Layer 5 of a small transformer language model trained on English Wikipedia (14 layers, counted from 0, width 128).
A neuron's activation on a vector x is GELU(weights . x), where the dot is the dot product.

Input weights of the MLP neurons that the questions are about. A number n stands for (n - 500) times 0.0015.
n16: 591 398 703 583 583 432 836 381 468 720 440 407 587 393 480 310 559 398 531 368 434 356 420 313 445 677 403 550 490 602 548 528 571 493 454 581 399 572 440 485 326 640 578 454 516 500 528 453 496 448 473 547 379 647 627 665 270 585 665 473 500 361 686 535 288 654 343 276 417 700 544 623 526 257 516 480 481 633 496 551 372 558 511 496 489 721 433 579 110 692 570 375 350 881 374 524 592 331 606 322 539 334 323 256 455 492 395 364 259 461 624 524 615 357 669 512 463 503 512 416 428 443 568 420 240 663 742 493
n26: 673 209 122 456 424 553 552 158 456 449 302 541 580 612 544 527 366 314 432 460 629 355 763 468 441 663 557 516 511 524 488 601 397 635 519 351 527 455 399 596 493 245 376 407 500 406 484 344 586 386 480 568 552 680 530 496 528 418 457 433 640 824 228 373 565 560 303 373 664 516 536 376 380 182 204 318 439 443 584 860 582 469 612 424 412 558 448 400 580 541 451 516 701 512 272 444 526 432 536 703 601 557 433 481 454 540 492 485 559 480 650 619 703 448 575 543 489 542 540 792 604 405 569 415 461 504 677 402
n36: 775 609 500 531 571 369 347 350 422 554 702 588 512 445 450 428 403 662 562 441 741 346 504 615 500 578 552 512 476 717 512 531 333 529 285 573 604 301 552 660 348 627 549 899 326 532 389 500 477 580 628 628 516 571 550 516 638 785 565 600 462 534 631 687 523 441 590 447 418 561 406 92 227 567 401 411 271 381 451 561 420 561 568 471 493 530 512 508 492 524 584 689 468 547 156 523 379 496 399 493 385 508 449 207 436 265 660 537 535 585 397 527 378 439 410 500 569 487 496 572 274 218 690 470 402 594 573 434
n53: 349 451 536 433 370 684 413 560 381 439 608 343 366 658 387 462 593 519 296 500 593 372 724 615 390 806 568 322 517 449 399 699 504 489 314 496 199 179 508 335 628 720 418 577 313 605 364 405 550 620 512 504 660 519 504 500 429 585 450 208 519 650 508 421 579 532 563 663 544 557 401 478 337 401 404 220 345 713 364 750 307 350 566 583 511 397 417 255 587 368 456 679 512 551 425 500 345 590 657 681 280 593 415 534 504 496 406 477 531 535 584 570 410 497 399 590 533 513 440 845 603 565 728 496 472 610 621 515
n65: 455 485 439 641 359 508 351 553 516 625 529 533 605 617 432 411 679 600 532 675 366 659 390 504 367 488 644 718 567 484 521 570 560 609 454 334 705 746 460 728 602 553 475 230 413 384 381 669 334 344 576 660 720 454 547 525 415 603 531 321 316 484 430 404 670 552 521 384 322 367 214 482 420 358 345 425 446 385 562 622 472 248 502 324 640 426 476 593 362 529 252 599 417 532 878 552 553 531 584 273 575 393 282 385 612 330 646 423 389 389 798 676 763 365 600 484 317 408 382 377 399 566 512 418 507 678 492 713
n83: 549 365 569 448 605 670 261 341 362 365 589 674 418 497 539 456 539 730 490 513 468 381 573 569 531 549 426 371 557 448 550 570 510 380 336 426 497 530 465 652 391 556 636 475 412 668 557 592 721 600 536 490 585 315 493 339 464 399 433 393 385 503 531 444 685 451 304 468 392 398 444 410 426 668 377 519 572 703 384 379 596 542 488 464 494 551 562 415 467 557 577 571 402 704 605 585 546 469 712 613 554 544 472 568 456 516 506 472 681 380 497 253 340 432 391 451 533 425 722 360 538 662 507 678 407 274 607 410
n84: 526 453 617 421 658 370 425 530 297 703 542 569 485 390 343 688 500 400 305 652 684 382 355 523 523 717 550 493 563 232 646 568 657 405 406 496 721 684 548 497 527 660 504 416 585 473 496 455 448 286 657 358 470 684 516 484 489 492 255 396 303 449 536 474 367 477 377 337 447 655 523 314 468 481 427 579 626 492 576 576 423 371 488 325 514 482 568 357 557 485 416 552 384 526 504 500 528 350 451 36 515 492 514 557 237 477 614 248 611 634 607 638 512 234 580 407 552 531 629 466 511 574 462 744 517 471 318 610
n87: 500 525 392 463 493 383 574 604 563 493 594 534 470 493 423 571 697 515 489 720 504 617 305 410 526 585 659 547 734 529 647 570 643 424 329 387 551 515 483 335 523 534 669 608 527 473 481 378 551 331 485 905 217 504 857 577 504 629 471 478 450 507 638 489 372 408 389 550 526 641 344 483 368 779 425 575 607 206 351 275 326 381 519 227 324 425 456 459 481 526 673 449 329 537 500 485 677 472 397 415 294 436 445 440 458 455 444 390 467 650 560 482 496 353 522 324 493 590 511 470 529 401 597 443 602 219 588 566
n98: 622 208 382 302 524 706 273 435 480 578 652 512 281 626 480 570 496 596 359 459 338 380 385 590 352 576 227 627 582 440 504 551 516 667 523 520 341 504 476 722 416 709 471 547 554 230 541 314 381 187 347 524 480 543 522 818 484 621 492 572 630 476 449 452 442 719 414 543 671 291 374 604 534 590 558 438 430 471 473 772 524 528 606 360 567 340 561 581 239 340 598 636 487 524 387 569 470 515 605 229 583 654 515 381 333 439 288 241 584 356 541 440 618 500 767 480 459 523 234 508 562 425 430 618 551 453 620 214
n100: 647 422 422 399 516 418 382 488 634 633 344 608 602 610 669 352 380 476 609 369 583 336 776 389 518 766 305 516 173 677 459 558 476 462 410 460 568 773 532 508 328 266 588 583 387 483 492 188 377 669 520 557 677 395 726 470 488 604 271 472 378 563 414 593 558 532 486 363 703 504 358 336 385 484 339 493 711 426 344 545 309 552 483 467 474 335 281 472 516 607 602 488 696 508 411 512 359 168 605 702 393 392 587 277 457 520 616 601 468 608 438 403 774 479 559 360 417 454 611 941 394 479 603 445 420 422 608 500
n103: 457 245 439 378 507 555 392 424 392 615 438 522 475 597 415 638 461 656 521 547 570 496 675 438 466 571 507 451 591 575 709 554 454 638 372 398 419 602 510 457 361 355 697 444 237 736 267 643 454 646 660 232 219 486 581 586 403 599 570 433 605 542 462 278 342 651 494 579 446 574 619 257 554 670 657 424 479 610 431 464 447 444 560 395 529 628 417 324 417 478 550 571 448 532 468 521 423 350 572 565 574 408 202 480 263 407 520 586 341 621 729 376 589 370 463 500 610 585 522 471 659 493 685 604 490 469 620 358
n128: 384 517 557 412 588 414 412 553 591 558 610 213 388 535 347 635 240 580 507 557 490 493 393 372 424 392 554 407 454 371 468 589 507 586 547 400 607 407 516 585 367 603 580 517 438 392 261 714 531 711 584 343 476 520 440 452 669 615 500 656 391 671 288 472 621 353 568 659 461 486 584 551 480 408 489 423 325 425 503 594 438 647 529 570 561 280 447 342 588 614 421 417 334 715 268 654 375 266 451 618 545 371 625 467 433 440 463 497 559 542 521 500 551 458 611 597 467 374 546 532 348 807 635 391 228 631 562 550
n138: 582 351 366 703 430 722 459 459 574 601 463 240 426 652 665 639 423 471 581 321 460 835 571 418 481 581 541 333 659 445 666 506 522 361 440 449 616 707 470 469 303 298 213 385 336 508 466 563 478 496 518 478 570 458 635 523 203 603 608 671 511 572 525 463 401 238 523 397 704 557 526 358 326 474 451 450 298 462 464 639 431 579 547 493 486 464 555 307 359 665 521 358 477 738 570 518 642 475 659 649 258 621 272 553 535 559 546 641 613 354 549 438 569 497 345 529 438 425 433 613 479 511 665 500 306 525 551 490
n140: 428 428 566 398 774 483 568 483 541 191 514 472 695 521 456 487 622 304 534 576 570 574 677 376 393 537 538 513 158 578 601 608 415 638 487 429 604 664 584 290 605 670 631 277 511 352 483 445 554 570 527 565 615 428 441 572 483 525 327 541 603 580 493 568 651 490 491 391 431 578 431 607 526 541 497 532 553 406 566 251 483 443 535 419 531 282 517 356 497 465 292 605 440 538 623 541 462 500 592 487 440 454 295 338 464 390 549 461 648 334 424 602 493 400 562 456 405 531 503 406 625 535 510 354 640 234 591 581
n156: 589 461 578 448 738 406 515 365 664 483 605 250 619 638 471 689 705 621 555 324 768 306 549 575 448 740 651 536 493 504 341 564 390 469 496 354 307 727 465 600 383 617 527 356 420 527 632 719 453 413 658 430 412 550 548 368 619 683 478 562 583 500 372 563 472 552 546 518 507 565 210 558 524 578 511 531 493 247 553 411 594 351 460 355 425 439 385 552 235 402 236 449 439 683 263 667 594 443 430 546 388 382 413 430 454 411 479 358 412 430 643 515 423 391 681 434 466 539 212 304 446 458 658 367 560 607 544 528
n161: 532 466 613 546 665 371 641 635 556 622 624 349 208 306 699 551 385 354 444 535 686 438 404 227 506 671 274 472 500 507 457 558 633 421 412 317 755 579 498 539 484 625 467 493 631 630 414 482 428 389 413 657 434 369 549 401 553 395 363 587 541 497 534 426 230 525 534 591 331 493 454 484 457 719 550 500 318 722 574 658 211 541 534 487 625 381 602 317 461 514 615 434 706 489 707 377 437 299 518 376 387 482 316 400 399 482 553 480 670 403 479 612 624 470 464 483 640 423 532 475 503 569 454 405 425 527 500 543
n186: 490 443 443 526 397 430 635 410 510 467 443 547 351 344 349 544 311 500 635 463 694 445 373 517 566 733 497 630 726 572 615 544 644 577 411 536 487 534 542 534 470 426 421 526 555 480 433 507 629 352 543 737 503 677 401 503 712 337 356 428 439 442 563 279 554 533 439 376 394 531 523 452 428 414 292 508 408 207 621 543 471 487 515 503 449 685 678 424 304 604 528 578 554 404 460 556 420 516 688 298 510 426 574 318 630 560 503 266 546 686 544 529 551 380 458 640 500 481 403 758 433 415 637 478 494 418 523 435
n203: 622 456 550 413 492 829 454 504 420 472 589 558 424 485 383 383 346 666 367 581 437 481 376 546 430 561 372 421 677 477 613 518 470 775 452 586 422 419 535 419 500 604 610 322 492 555 550 511 392 283 368 636 432 423 524 883 404 477 559 477 326 414 533 451 431 782 346 562 664 406 424 517 525 416 632 223 379 570 328 766 537 612 496 493 559 647 279 477 308 485 628 662 304 680 393 557 596 428 595 536 359 324 411 583 558 714 460 358 500 530 419 602 457 402 383 492 373 236 381 581 438 469 596 574 398 741 447 256
n209: 684 446 344 148 461 425 482 507 355 587 447 486 518 588 490 422 674 465 388 632 727 427 622 528 442 528 543 559 380 696 543 614 790 345 388 476 721 572 388 598 471 525 438 555 595 529 611 630 579 532 577 346 297 422 511 592 762 609 514 399 534 531 365 461 463 465 531 493 525 697 401 381 454 614 572 378 551 310 365 659 476 503 525 545 622 592 592 542 518 532 559 347 616 634 250 514 358 450 563 672 469 435 477 460 581 313 617 490 653 768 615 437 708 281 382 451 513 379 393 521 368 504 557 439 434 541 570 357
n251: 443 372 613 605 630 457 317 667 546 449 546 658 500 334 242 591 323 493 353 386 448 569 379 447 295 654 586 538 349 423 514 614 290 328 561 441 652 468 502 742 430 768 566 326 435 598 590 472 669 385 626 465 549 540 383 541 482 533 654 281 473 576 456 609 571 718 305 558 514 515 592 539 500 645 479 405 530 507 520 649 448 558 564 375 477 636 687 528 585 554 589 538 471 567 482 426 431 322 542 476 497 305 362 440 591 465 473 409 462 549 350 228 423 406 557 298 516 546 596 632 283 504 471 476 422 365 691 327
n276: 645 365 397 419 650 451 545 415 593 590 455 485 599 629 455 477 396 710 467 482 441 391 512 449 526 494 362 426 411 604 528 500 539 424 480 497 432 402 546 586 549 524 469 582 367 635 643 494 430 531 503 357 714 666 603 572 602 491 748 568 488 471 592 599 486 443 299 561 614 546 494 319 480 533 433 439 422 357 540 552 350 582 514 516 577 494 446 596 412 506 587 456 324 777 476 566 427 591 491 477 474 396 332 486 420 533 768 443 718 530 457 482 360 379 405 346 511 478 436 485 425 429 561 459 369 347 450 421
n290: 447 492 496 447 671 765 716 570 484 690 273 621 431 402 407 484 576 250 476 607 596 628 674 558 525 561 471 468 436 726 409 571 496 485 163 552 364 641 511 549 390 500 525 306 811 487 260 431 596 231 670 480 637 555 474 747 467 500 417 412 389 492 402 476 461 235 554 410 721 752 329 507 277 578 649 476 234 641 390 526 512 440 439 656 623 362 129 594 451 533 329 556 278 774 655 589 630 399 480 594 639 295 546 372 488 574 392 477 548 367 521 435 732 440 430 395 651 530 496 521 249 550 331 413 485 434 657 592
n326: 296 396 377 639 615 482 476 394 559 423 341 518 448 518 545 540 614 417 396 528 445 459 620 422 500 667 443 527 546 465 525 492 458 408 382 445 551 500 372 354 554 468 551 385 731 529 401 455 603 464 462 625 382 610 545 708 602 396 344 111 653 490 487 497 500 549 236 584 532 630 465 401 342 525 291 574 443 504 544 468 462 435 441 376 334 530 563 510 356 507 500 683 525 542 587 531 840 656 441 550 538 564 298 563 483 426 686 453 648 714 617 673 721 470 449 607 734 534 493 578 503 248 574 662 565 523 545 595
n333: 229 359 524 449 472 448 702 564 341 601 528 557 667 269 685 198 680 543 543 704 640 434 512 416 507 323 447 504 469 327 625 619 713 444 443 519 733 698 431 544 364 733 245 481 492 581 464 579 228 351 642 662 264 382 547 537 512 569 415 277 573 252 443 437 386 567 535 588 651 652 651 391 358 560 383 440 408 589 134 526 702 694 418 424 536 707 409 436 388 685 563 543 467 580 492 508 478 383 575 511 651 569 481 508 435 456 375 375 645 516 274 555 582 363 385 649 489 552 460 270 297 516 552 458 422 393 637 429
n354: 480 338 678 394 579 320 252 595 563 389 627 496 390 251 551 670 566 399 355 409 508 496 484 468 432 406 420 515 400 613 404 596 605 585 205 573 296 672 521 369 447 476 671 607 687 674 660 740 585 456 679 629 726 722 715 578 113 383 324 616 301 469 304 390 632 292 503 530 374 817 295 640 467 401 516 420 530 552 481 402 454 565 502 500 378 477 610 394 571 572 474 496 431 468 449 516 496 332 488 530 308 613 518 299 413 421 590 399 322 718 600 465 443 486 547 516 697 583 699 640 405 439 771 534 360 489 605 544
n375: 667 471 447 643 708 339 285 336 477 486 615 527 372 413 507 326 440 422 293 656 426 441 619 611 428 477 327 311 639 530 250 598 605 567 376 393 452 573 585 402 483 492 340 533 481 639 223 458 430 669 665 541 500 439 577 638 576 407 408 675 474 297 540 534 268 481 467 435 561 453 496 289 429 306 577 280 544 408 529 486 722 474 507 521 548 496 515 523 690 703 592 504 465 489 436 383 638 371 598 457 400 566 408 611 283 292 690 482 374 739 688 485 535 451 332 377 602 497 443 638 507 415 611 467 412 565 675 98
n418: 769 330 347 413 500 357 269 551 333 629 471 400 348 507 518 430 211 461 410 489 677 432 361 409 598 705 570 560 462 565 526 506 331 317 413 560 394 474 481 661 275 386 380 535 646 522 334 565 550 614 611 543 636 642 508 629 511 474 602 357 581 592 420 554 306 439 455 458 268 612 482 268 371 558 375 482 597 493 490 616 663 274 532 437 371 619 536 493 456 298 442 429 481 682 493 727 520 307 605 593 422 515 557 473 434 446 614 393 496 636 555 400 583 438 429 386 426 450 347 515 483 675 617 640 439 774 511 261
n473: 523 277 481 631 511 443 241 572 500 445 618 650 477 477 321 536 541 589 541 689 526 489 702 329 278 284 833 378 457 731 561 601 545 313 291 577 772 676 505 723 486 458 344 434 488 658 496 447 658 611 653 537 444 331 721 535 409 658 259 504 343 287 359 283 471 369 460 399 470 643 496 510 362 508 531 541 453 504 554 497 662 566 484 555 452 652 545 681 647 473 553 619 380 470 549 459 387 350 620 432 456 481 258 486 482 410 611 547 337 671 538 411 496 526 455 348 521 561 250 702 540 647 508 395 584 486 378 408
n490: 639 515 611 480 670 600 382 552 528 550 152 379 425 401 688 333 414 484 366 400 322 407 524 436 428 543 387 667 313 617 621 506 680 700 496 453 485 528 539 474 500 704 508 485 586 366 568 737 508 504 335 480 731 406 453 483 317 500 531 667 431 515 276 587 583 508 590 439 524 569 358 518 481 253 508 567 549 830 549 424 303 450 544 464 320 748 425 595 122 588 286 473 179 591 464 610 637 556 409 553 747 314 445 384 156 425 432 292 535 488 384 441 537 507 588 340 482 571 396 364 584 537 580 668 313 527 625 422

Each question shows a token from some text and the vector x that enters the MLP there. A number n stands for (n - 500) times 0.01.

"an": 454 600 538 519 540 606 538 485 493 460 457 515 549 486 489 516 515 496 605 495 469 551 509 554 704 530 448 474 465 513 498 250 520 544 514 550 499 502 471 440 495 488 481 564 515 524 536 513 509 549 534 458 533 510 518 596 498 509 508 499 513 445 514 518 516 516 592 474 457 551 506 533 585 530 573 527 486 482 488 371 494 474 499 530 503 494 506 604 533 462 447 434 531 524 527 545 576 604 579 574 564 517 591 575 576 550 561 467 531 511 386 475 537 468 519 572 526 498 535 537 541 497 398 508 647 516 496 480
Which neuron fires most, and how strongly? n290, at about 1

" it": 541 456 657 480 562 520 510 511 552 545 556 519 497 516 456 482 472 453 546 434 493 579 470 476 681 506 492 523 484 450 549 264 491 468 540 531 466 446 471 536 505 479 586 574 398 404 500 517 487 583 461 553 554 560 462 486 592 435 566 500 532 488 574 656 567 546 579 563 422 403 664 462 528 580 559 560 301 601 431 459 514 415 499 637 520 466 542 533 492 494 468 502 491 411 503 437 549 537 481 483 512 587 523 609 593 543 581 504 584 481 417 519 459 430 522 637 465 496 510 435 525 477 440 474 594 532 498 511
Which neuron fires most, and how strongly? n36, at about 0.47

"enior": 513 576 632 515 569 622 468 532 476 512 470 545 632 514 559 632 514 517 541 428 435 517 530 490 664 438 508 498 468 508 499 249 591 514 624 545 591 465 472 493 499 547 581 531 530 603 483 557 504 601 404 520 482 422 550 448 545 585 489 540 433 536 431 593 490 422 569 509 447 493 439 542 574 514 516 540 566 582 472 453 460 543 499 615 488 489 483 653 489 481 515 494 663 472 528 374 464 530 439 554 458 486 618 505 383 562 590 462 583 575 442 470 430 474 519 521 508 496 502 391 397 578 534 502 520 569 440 528
Which neuron lights up most? n490

" ": 509 627 512 487 457 505 578 574 522 562 539 526 459 491 557 568 497 507 580 491 431 521 486 540 678 579 474 510 597 541 479 223 555 493 566 544 435 355 472 502 593 485 507 584 479 517 517 458 438 542 477 527 479 510 462 531 498 483 475 554 480 478 537 544 448 462 590 511 511 514 568 570 552 470 614 487 479 457 480 546 524 527 499 650 492 495 480 576 542 518 540 485 556 454 503 430 577 607 495 595 499 551 516 577 666 527 542 554 465 513 515 498 524 492 465 520 466 486 484 514 445 525 474 570 550 576 359 477
Which neuron lights up most? n203

"c": 392 496 501 505 399 553 473 480 524 517 593 503 623 436 577 570 536 498 561 504 408 568 538 490 590 586 538 507 426 477 424 194 479 500 676 564 523 447 472 455 552 522 415 546 403 516 526 522 570 469 455 596 550 599 443 478 427 597 501 568 548 490 581 488 602 506 574 476 545 512 496 545 476 461 594 513 445 531 472 508 530 538 499 448 501 499 499 544 492 509 486 551 523 449 512 523 490 550 514 561 520 576 474 534 563 568 579 439 441 520 507 528 452 431 523 577 500 509 507 533 484 567 430 487 676 533 408 531
Which neuron lights up most? n65

" res": 454 477 597 465 467 511 549 465 555 550 569 550 491 484 357 502 469 467 587 440 406 567 485 513 571 552 478 486 503 483 390 244 455 515 720 565 464 506 472 609 519 547 490 523 473 634 634 504 432 556 451 540 566 545 628 496 484 647 471 552 464 479 517 475 500 565 558 520 497 466 599 547 548 472 545 525 565 561 508 480 480 624 499 534 504 523 521 615 596 384 518 502 657 564 489 461 413 550 516 507 518 480 532 629 530 554 514 502 633 484 415 540 481 465 529 451 472 499 487 504 325 520 456 575 569 608 225 539
Which three neurons fire most, strongest first? n276, n203, n251

".": 487 491 546 435 476 543 496 545 456 537 507 514 550 528 505 500 517 521 603 435 422 496 468 507 674 486 542 592 496 476 467 189 497 539 648 491 582 444 471 536 498 595 438 595 450 488 490 467 519 427 483 504 492 533 451 476 550 517 609 445 529 474 540 452 441 544 612 571 551 504 550 501 511 544 537 541 474 576 477 510 526 600 499 512 534 532 552 601 527 462 540 497 506 417 500 411 513 648 554 520 505 517 570 602 500 415 517 491 543 520 526 545 550 444 491 542 486 497 518 481 502 469 450 529 581 556 487 505
The two highest activations, in order: n333, n98

"===": 409 556 495 511 514 455 592 448 476 557 538 406 504 571 547 637 468 499 536 489 459 513 527 470 685 536 363 579 539 479 543 172 431 504 837 554 497 457 474 565 483 575 450 494 447 640 509 561 575 549 431 460 564 537 475 399 473 438 575 462 593 559 593 492 420 529 605 438 424 489 581 638 526 569 559 512 485 576 512 517 457 490 499 563 490 512 420 468 467 492 547 478 587 494 526 537 512 552 509 548 514 605 577 613 447 591 496 480 521 473 458 561 424 468 500 593 537 497 447 484 639 564 464 511 508 507 444 504
Which neuron lights up most? n161

"ing": 512 572 495 481 630 489 530 433 509 533 498 519 576 514 495 566 486 478 547 359 507 472 528 532 629 503 547 529 459 565 427 207 519 574 543 511 498 572 472 529 523 595 641 530 536 605 543 614 569 609 503 534 499 543 485 448 532 513 516 524 459 519 473 558 502 430 567 506 486 524 437 546 640 517 549 530 623 559 498 382 533 546 499 560 438 503 499 575 574 487 467 487 538 486 528 422 492 543 429 532 534 504 545 539 554 479 573 471 414 543 529 488 488 444 517 508 509 512 604 513 462 524 402 532 563 487 360 437
Which neuron lights up most? n354

",": 528 569 513 446 493 536 486 535 497 525 519 467 521 570 490 634 516 425 582 445 500 552 498 562 697 526 524 487 517 554 500 141 517 505 551 475 525 413 472 509 442 510 517 615 491 507 523 465 557 495 417 498 475 547 489 513 495 525 627 537 490 478 520 537 501 528 611 489 497 538 492 485 559 564 541 525 435 501 539 500 500 500 499 528 552 540 525 585 583 508 514 493 594 474 452 500 520 588 507 578 504 498 528 567 700 513 585 486 478 581 450 448 485 473 503 493 493 493 565 558 493 492 464 505 493 552 367 483
Which neuron lights up most? n36

" his": 552 495 515 433 489 450 484 443 464 527 527 617 590 441 486 505 510 491 547 413 511 513 469 461 776 542 458 466 523 490 529 234 447 418 575 490 550 490 472 559 474 492 549 507 519 501 439 526 474 631 431 496 495 480 456 490 536 581 538 521 487 534 602 572 537 471 562 482 386 562 539 471 584 523 559 558 502 652 507 503 528 512 499 619 483 528 502 611 532 437 479 509 649 465 540 486 504 569 408 528 545 547 556 585 548 543 597 413 539 534 401 482 555 500 527 549 502 500 563 463 418 563 440 549 601 546 521 464
Which three neurons fire most, strongest first? n418, n36, n83

"\n": 464 512 570 485 482 572 559 480 490 528 465 470 513 538 518 515 459 483 509 443 478 529 530 524 652 460 557 512 605 521 485 166 524 535 627 523 489 519 472 545 476 451 554 493 479 572 562 489 512 547 449 502 510 494 449 329 545 533 455 488 579 502 600 472 500 515 611 541 548 449 579 536 521 511 562 517 488 587 450 519 480 485 499 533 533 568 465 530 486 440 597 484 512 446 553 521 622 571 551 581 514 532 606 721 528 527 559 473 463 452 535 430 491 454 483 642 496 485 485 498 528 530 447 504 539 558 463 518
Which neuron lights up most? n138

" return": 466 507 501 461 597 562 528 436 515 485 578 451 559 493 460 517 522 512 493 501 450 550 383 491 714 590 550 463 473 432 486 211 520 473 605 460 421 459 473 592 502 576 570 433 519 561 452 519 446 574 502 636 472 541 563 454 690 455 535 495 508 499 482 611 517 526 562 487 328 476 496 526 714 503 619 518 491 496 530 450 486 488 499 649 517 471 441 551 612 417 551 498 600 560 468 424 494 530 511 536 527 499 600 552 525 585 613 492 537 532 493 564 502 511 521 554 459 495 555 483 566 512 477 506 683 553 418 503
Which neuron fires most, and how strongly? n156, at about 0.28

" League": 457 600 572 488 561 500 499 583 547 479 559 506 554 540 498 620 587 567 607 446 431 426 580 529 636 504 387 478 515 472 444 261 554 466 665 529 543 404 473 494 514 561 668 504 542 571 667 438 624 611 449 498 567 431 645 545 504 367 517 544 510 533 548 620 488 514 496 446 580 468 477 551 603 512 569 505 557 506 475 447 454 541 499 646 461 456 610 543 507 534 447 518 619 398 420 345 490 473 605 573 468 559 576 502 470 523 529 415 540 493 433 488 508 493 522 462 502 497 480 437 469 585 503 561 545 455 467 531
Which neuron lights up most? n83

" Cup": 463 502 497 489 512 507 514 520 523 441 552 486 557 540 542 661 562 535 595 437 427 524 450 484 594 556 468 492 512 475 427 268 543 439 628 532 602 472 471 471 524 555 655 576 524 519 681 432 639 588 452 452 550 480 585 594 534 431 499 544 450 523 546 604 476 536 480 486 524 410 469 559 618 600 541 515 515 490 498 467 438 512 499 581 513 489 588 637 507 535 513 497 575 406 455 296 503 485 559 552 462 568 532 454 515 441 600 453 472 540 476 476 557 466 517 497 506 504 568 595 500 471 439 488 615 539 515 488
Which neuron lights up most? n100

" C": 450 446 616 497 463 480 486 466 457 523 518 505 540 451 587 617 503 470 528 486 445 604 394 488 807 546 500 531 543 420 424 267 500 490 570 507 524 467 471 448 573 503 457 576 562 505 545 511 515 509 511 475 505 644 461 547 536 436 467 524 480 537 527 469 472 443 575 463 575 456 519 498 563 499 615 507 517 552 463 504 505 539 499 553 499 471 559 491 458 462 500 459 576 381 485 527 543 578 477 553 510 575 531 605 535 502 596 473 457 599 558 456 493 427 506 515 538 493 598 505 566 586 430 515 603 613 330 504
Which neuron lights up most? n84

".\"": 444 440 539 434 500 597 493 543 503 518 519 587 543 539 541 518 480 487 599 425 373 531 494 535 735 474 514 554 503 450 435 208 448 520 711 491 530 451 472 540 478 564 432 556 512 441 509 504 466 476 395 483 504 479 470 534 552 622 637 496 508 436 541 531 478 585 639 474 503 464 458 487 541 537 540 536 475 560 530 539 479 527 499 538 558 519 575 602 520 428 583 460 560 417 535 399 549 559 536 519 488 567 587 633 486 491 520 504 555 451 539 473 479 465 519 695 471 500 535 453 541 450 493 500 565 499 546 512
Which neuron fires most, and how strongly? n98, at about 2.1

" D": 499 527 547 468 463 466 541 529 506 523 524 512 533 482 486 563 551 491 576 505 387 621 404 493 659 570 559 459 630 490 469 216 534 452 714 508 458 501 472 442 551 433 470 568 507 478 495 500 499 524 488 500 443 648 562 538 591 557 495 517 514 520 492 472 495 518 564 501 552 454 437 523 648 473 647 519 558 517 499 515 484 496 499 543 481 446 507 637 579 532 517 467 558 490 491 444 579 563 527 524 492 495 570 613 620 502 523 449 496 475 553 474 521 454 509 434 543 501 587 499 539 527 304 555 569 483 448 500
Which neuron fires most, and how strongly? n87, at about 0.61

"ant": 462 562 579 497 510 617 493 476 553 496 448 466 521 509 575 660 534 527 587 484 476 557 451 565 526 510 549 561 502 492 518 181 501 565 678 464 525 518 473 522 485 469 610 524 444 493 535 459 437 578 457 471 560 507 473 425 524 475 488 517 555 586 594 567 532 476 567 476 523 512 542 505 540 548 497 554 521 517 545 401 539 487 499 565 438 536 501 512 488 409 431 462 481 457 534 495 470 599 475 513 538 562 574 580 509 581 545 542 496 618 546 509 429 406 520 569 522 500 502 547 465 589 414 424 589 537 551 514
Which neuron lights up most? n156

"s": 487 577 521 476 539 567 594 508 501 517 516 505 563 555 455 471 538 453 650 452 503 478 584 612 661 600 493 526 475 495 472 163 541 516 559 552 517 471 472 498 523 501 499 583 444 511 563 496 467 523 441 485 494 576 508 403 470 565 530 554 480 505 666 611 484 502 566 456 475 535 506 652 593 468 607 525 601 470 516 427 491 488 499 541 494 492 464 532 499 485 458 495 517 529 466 443 507 617 538 538 488 579 513 510 582 419 566 419 496 528 487 513 518 464 524 540 519 502 476 491 403 527 501 565 578 505 516 478
Which neuron fires most, and how strongly? n156, at about 1.1

"ister": 411 504 621 497 479 532 545 469 538 516 561 540 610 602 574 495 516 565 635 476 442 524 467 553 606 422 547 517 467 522 444 252 487 536 565 479 490 546 471 468 496 533 550 510 489 585 368 502 482 553 463 491 569 456 597 594 516 442 462 516 502 560 410 548 506 493 575 482 506 481 525 612 636 554 545 546 465 615 496 412 502 525 499 618 536 469 442 587 444 417 550 466 508 427 553 506 543 551 508 583 430 461 501 486 502 686 579 525 505 503 551 504 459 467 519 513 524 501 486 484 516 501 343 475 527 504 513 549
Which neuron lights up most? n290

"ón": 426 512 587 540 513 426 562 545 486 460 527 500 552 491 568 496 570 489 673 519 398 567 497 538 694 468 503 442 438 449 604 312 574 507 555 506 533 396 471 454 496 459 487 602 501 452 461 451 553 490 515 515 552 457 447 571 528 524 511 491 563 471 534 518 463 564 591 548 506 455 511 588 588 547 523 532 632 536 497 392 490 535 499 475 549 509 516 622 496 550 558 490 451 399 506 463 561 534 491 568 469 513 561 587 574 555 522 497 542 613 464 497 537 482 517 409 523 509 548 485 442 471 524 467 669 522 426 513
Which neuron lights up most? n87

" G": 511 578 574 525 507 389 485 446 477 503 548 484 532 450 536 502 539 472 565 478 414 510 390 533 691 478 507 432 609 527 482 260 527 487 538 446 510 447 472 422 559 471 435 547 524 498 462 426 508 588 459 511 478 579 441 572 543 508 467 514 501 492 561 475 456 490 598 532 553 477 480 524 607 506 532 513 647 525 510 524 512 474 499 616 502 508 496 679 535 535 517 496 494 482 518 441 608 541 520 481 499 570 542 781 499 521 644 478 445 633 523 521 527 471 497 482 566 504 528 536 548 510 414 533 580 547 452 495
Which neuron lights up most? n375

"iv": 403 443 559 544 428 474 533 523 501 464 509 504 560 548 565 652 585 589 619 438 482 570 511 433 558 380 514 479 504 450 426 354 555 491 539 595 444 428 470 521 540 590 533 618 491 477 479 506 524 392 460 465 573 591 574 458 475 428 483 481 505 553 572 459 506 469 625 487 426 516 569 555 513 532 520 534 516 467 522 430 567 544 499 486 514 523 487 417 622 491 456 504 544 523 483 544 510 536 519 494 498 614 547 595 573 543 604 456 466 562 478 506 407 434 508 516 500 492 593 561 531 539 457 459 635 552 369 562
Which neuron fires most, and how strongly? n354, at about 1

"M": 458 599 593 501 487 500 520 526 525 460 526 437 496 525 513 457 504 427 474 495 395 544 524 462 690 485 535 523 514 485 335 280 481 506 555 507 510 468 472 424 624 518 475 531 486 521 508 516 463 701 443 520 547 551 443 422 519 421 524 511 566 582 567 400 596 464 618 523 490 468 669 545 505 461 585 505 431 519 453 499 488 493 499 615 506 468 484 507 419 473 495 449 568 509 605 552 530 615 549 571 478 561 533 718 511 595 546 533 587 462 567 546 496 428 508 589 520 501 446 468 506 622 462 507 512 545 467 567
Which neuron fires most, and how strongly? n53, at about 1.3

"0": 462 501 490 438 543 514 519 550 481 505 467 550 526 518 440 542 588 483 524 484 400 561 532 529 580 462 453 537 414 478 436 289 496 495 543 543 465 416 471 501 621 519 607 548 475 513 520 533 641 665 431 469 607 459 521 521 491 444 553 531 531 499 520 553 545 434 538 483 471 491 604 506 515 498 586 508 578 525 483 503 558 506 499 603 631 531 526 476 563 517 514 504 594 443 512 470 478 708 518 560 548 531 491 560 541 574 587 452 452 542 483 500 475 448 464 460 474 491 516 499 495 511 543 494 631 522 380 492
The two highest activations, in order: n276, n140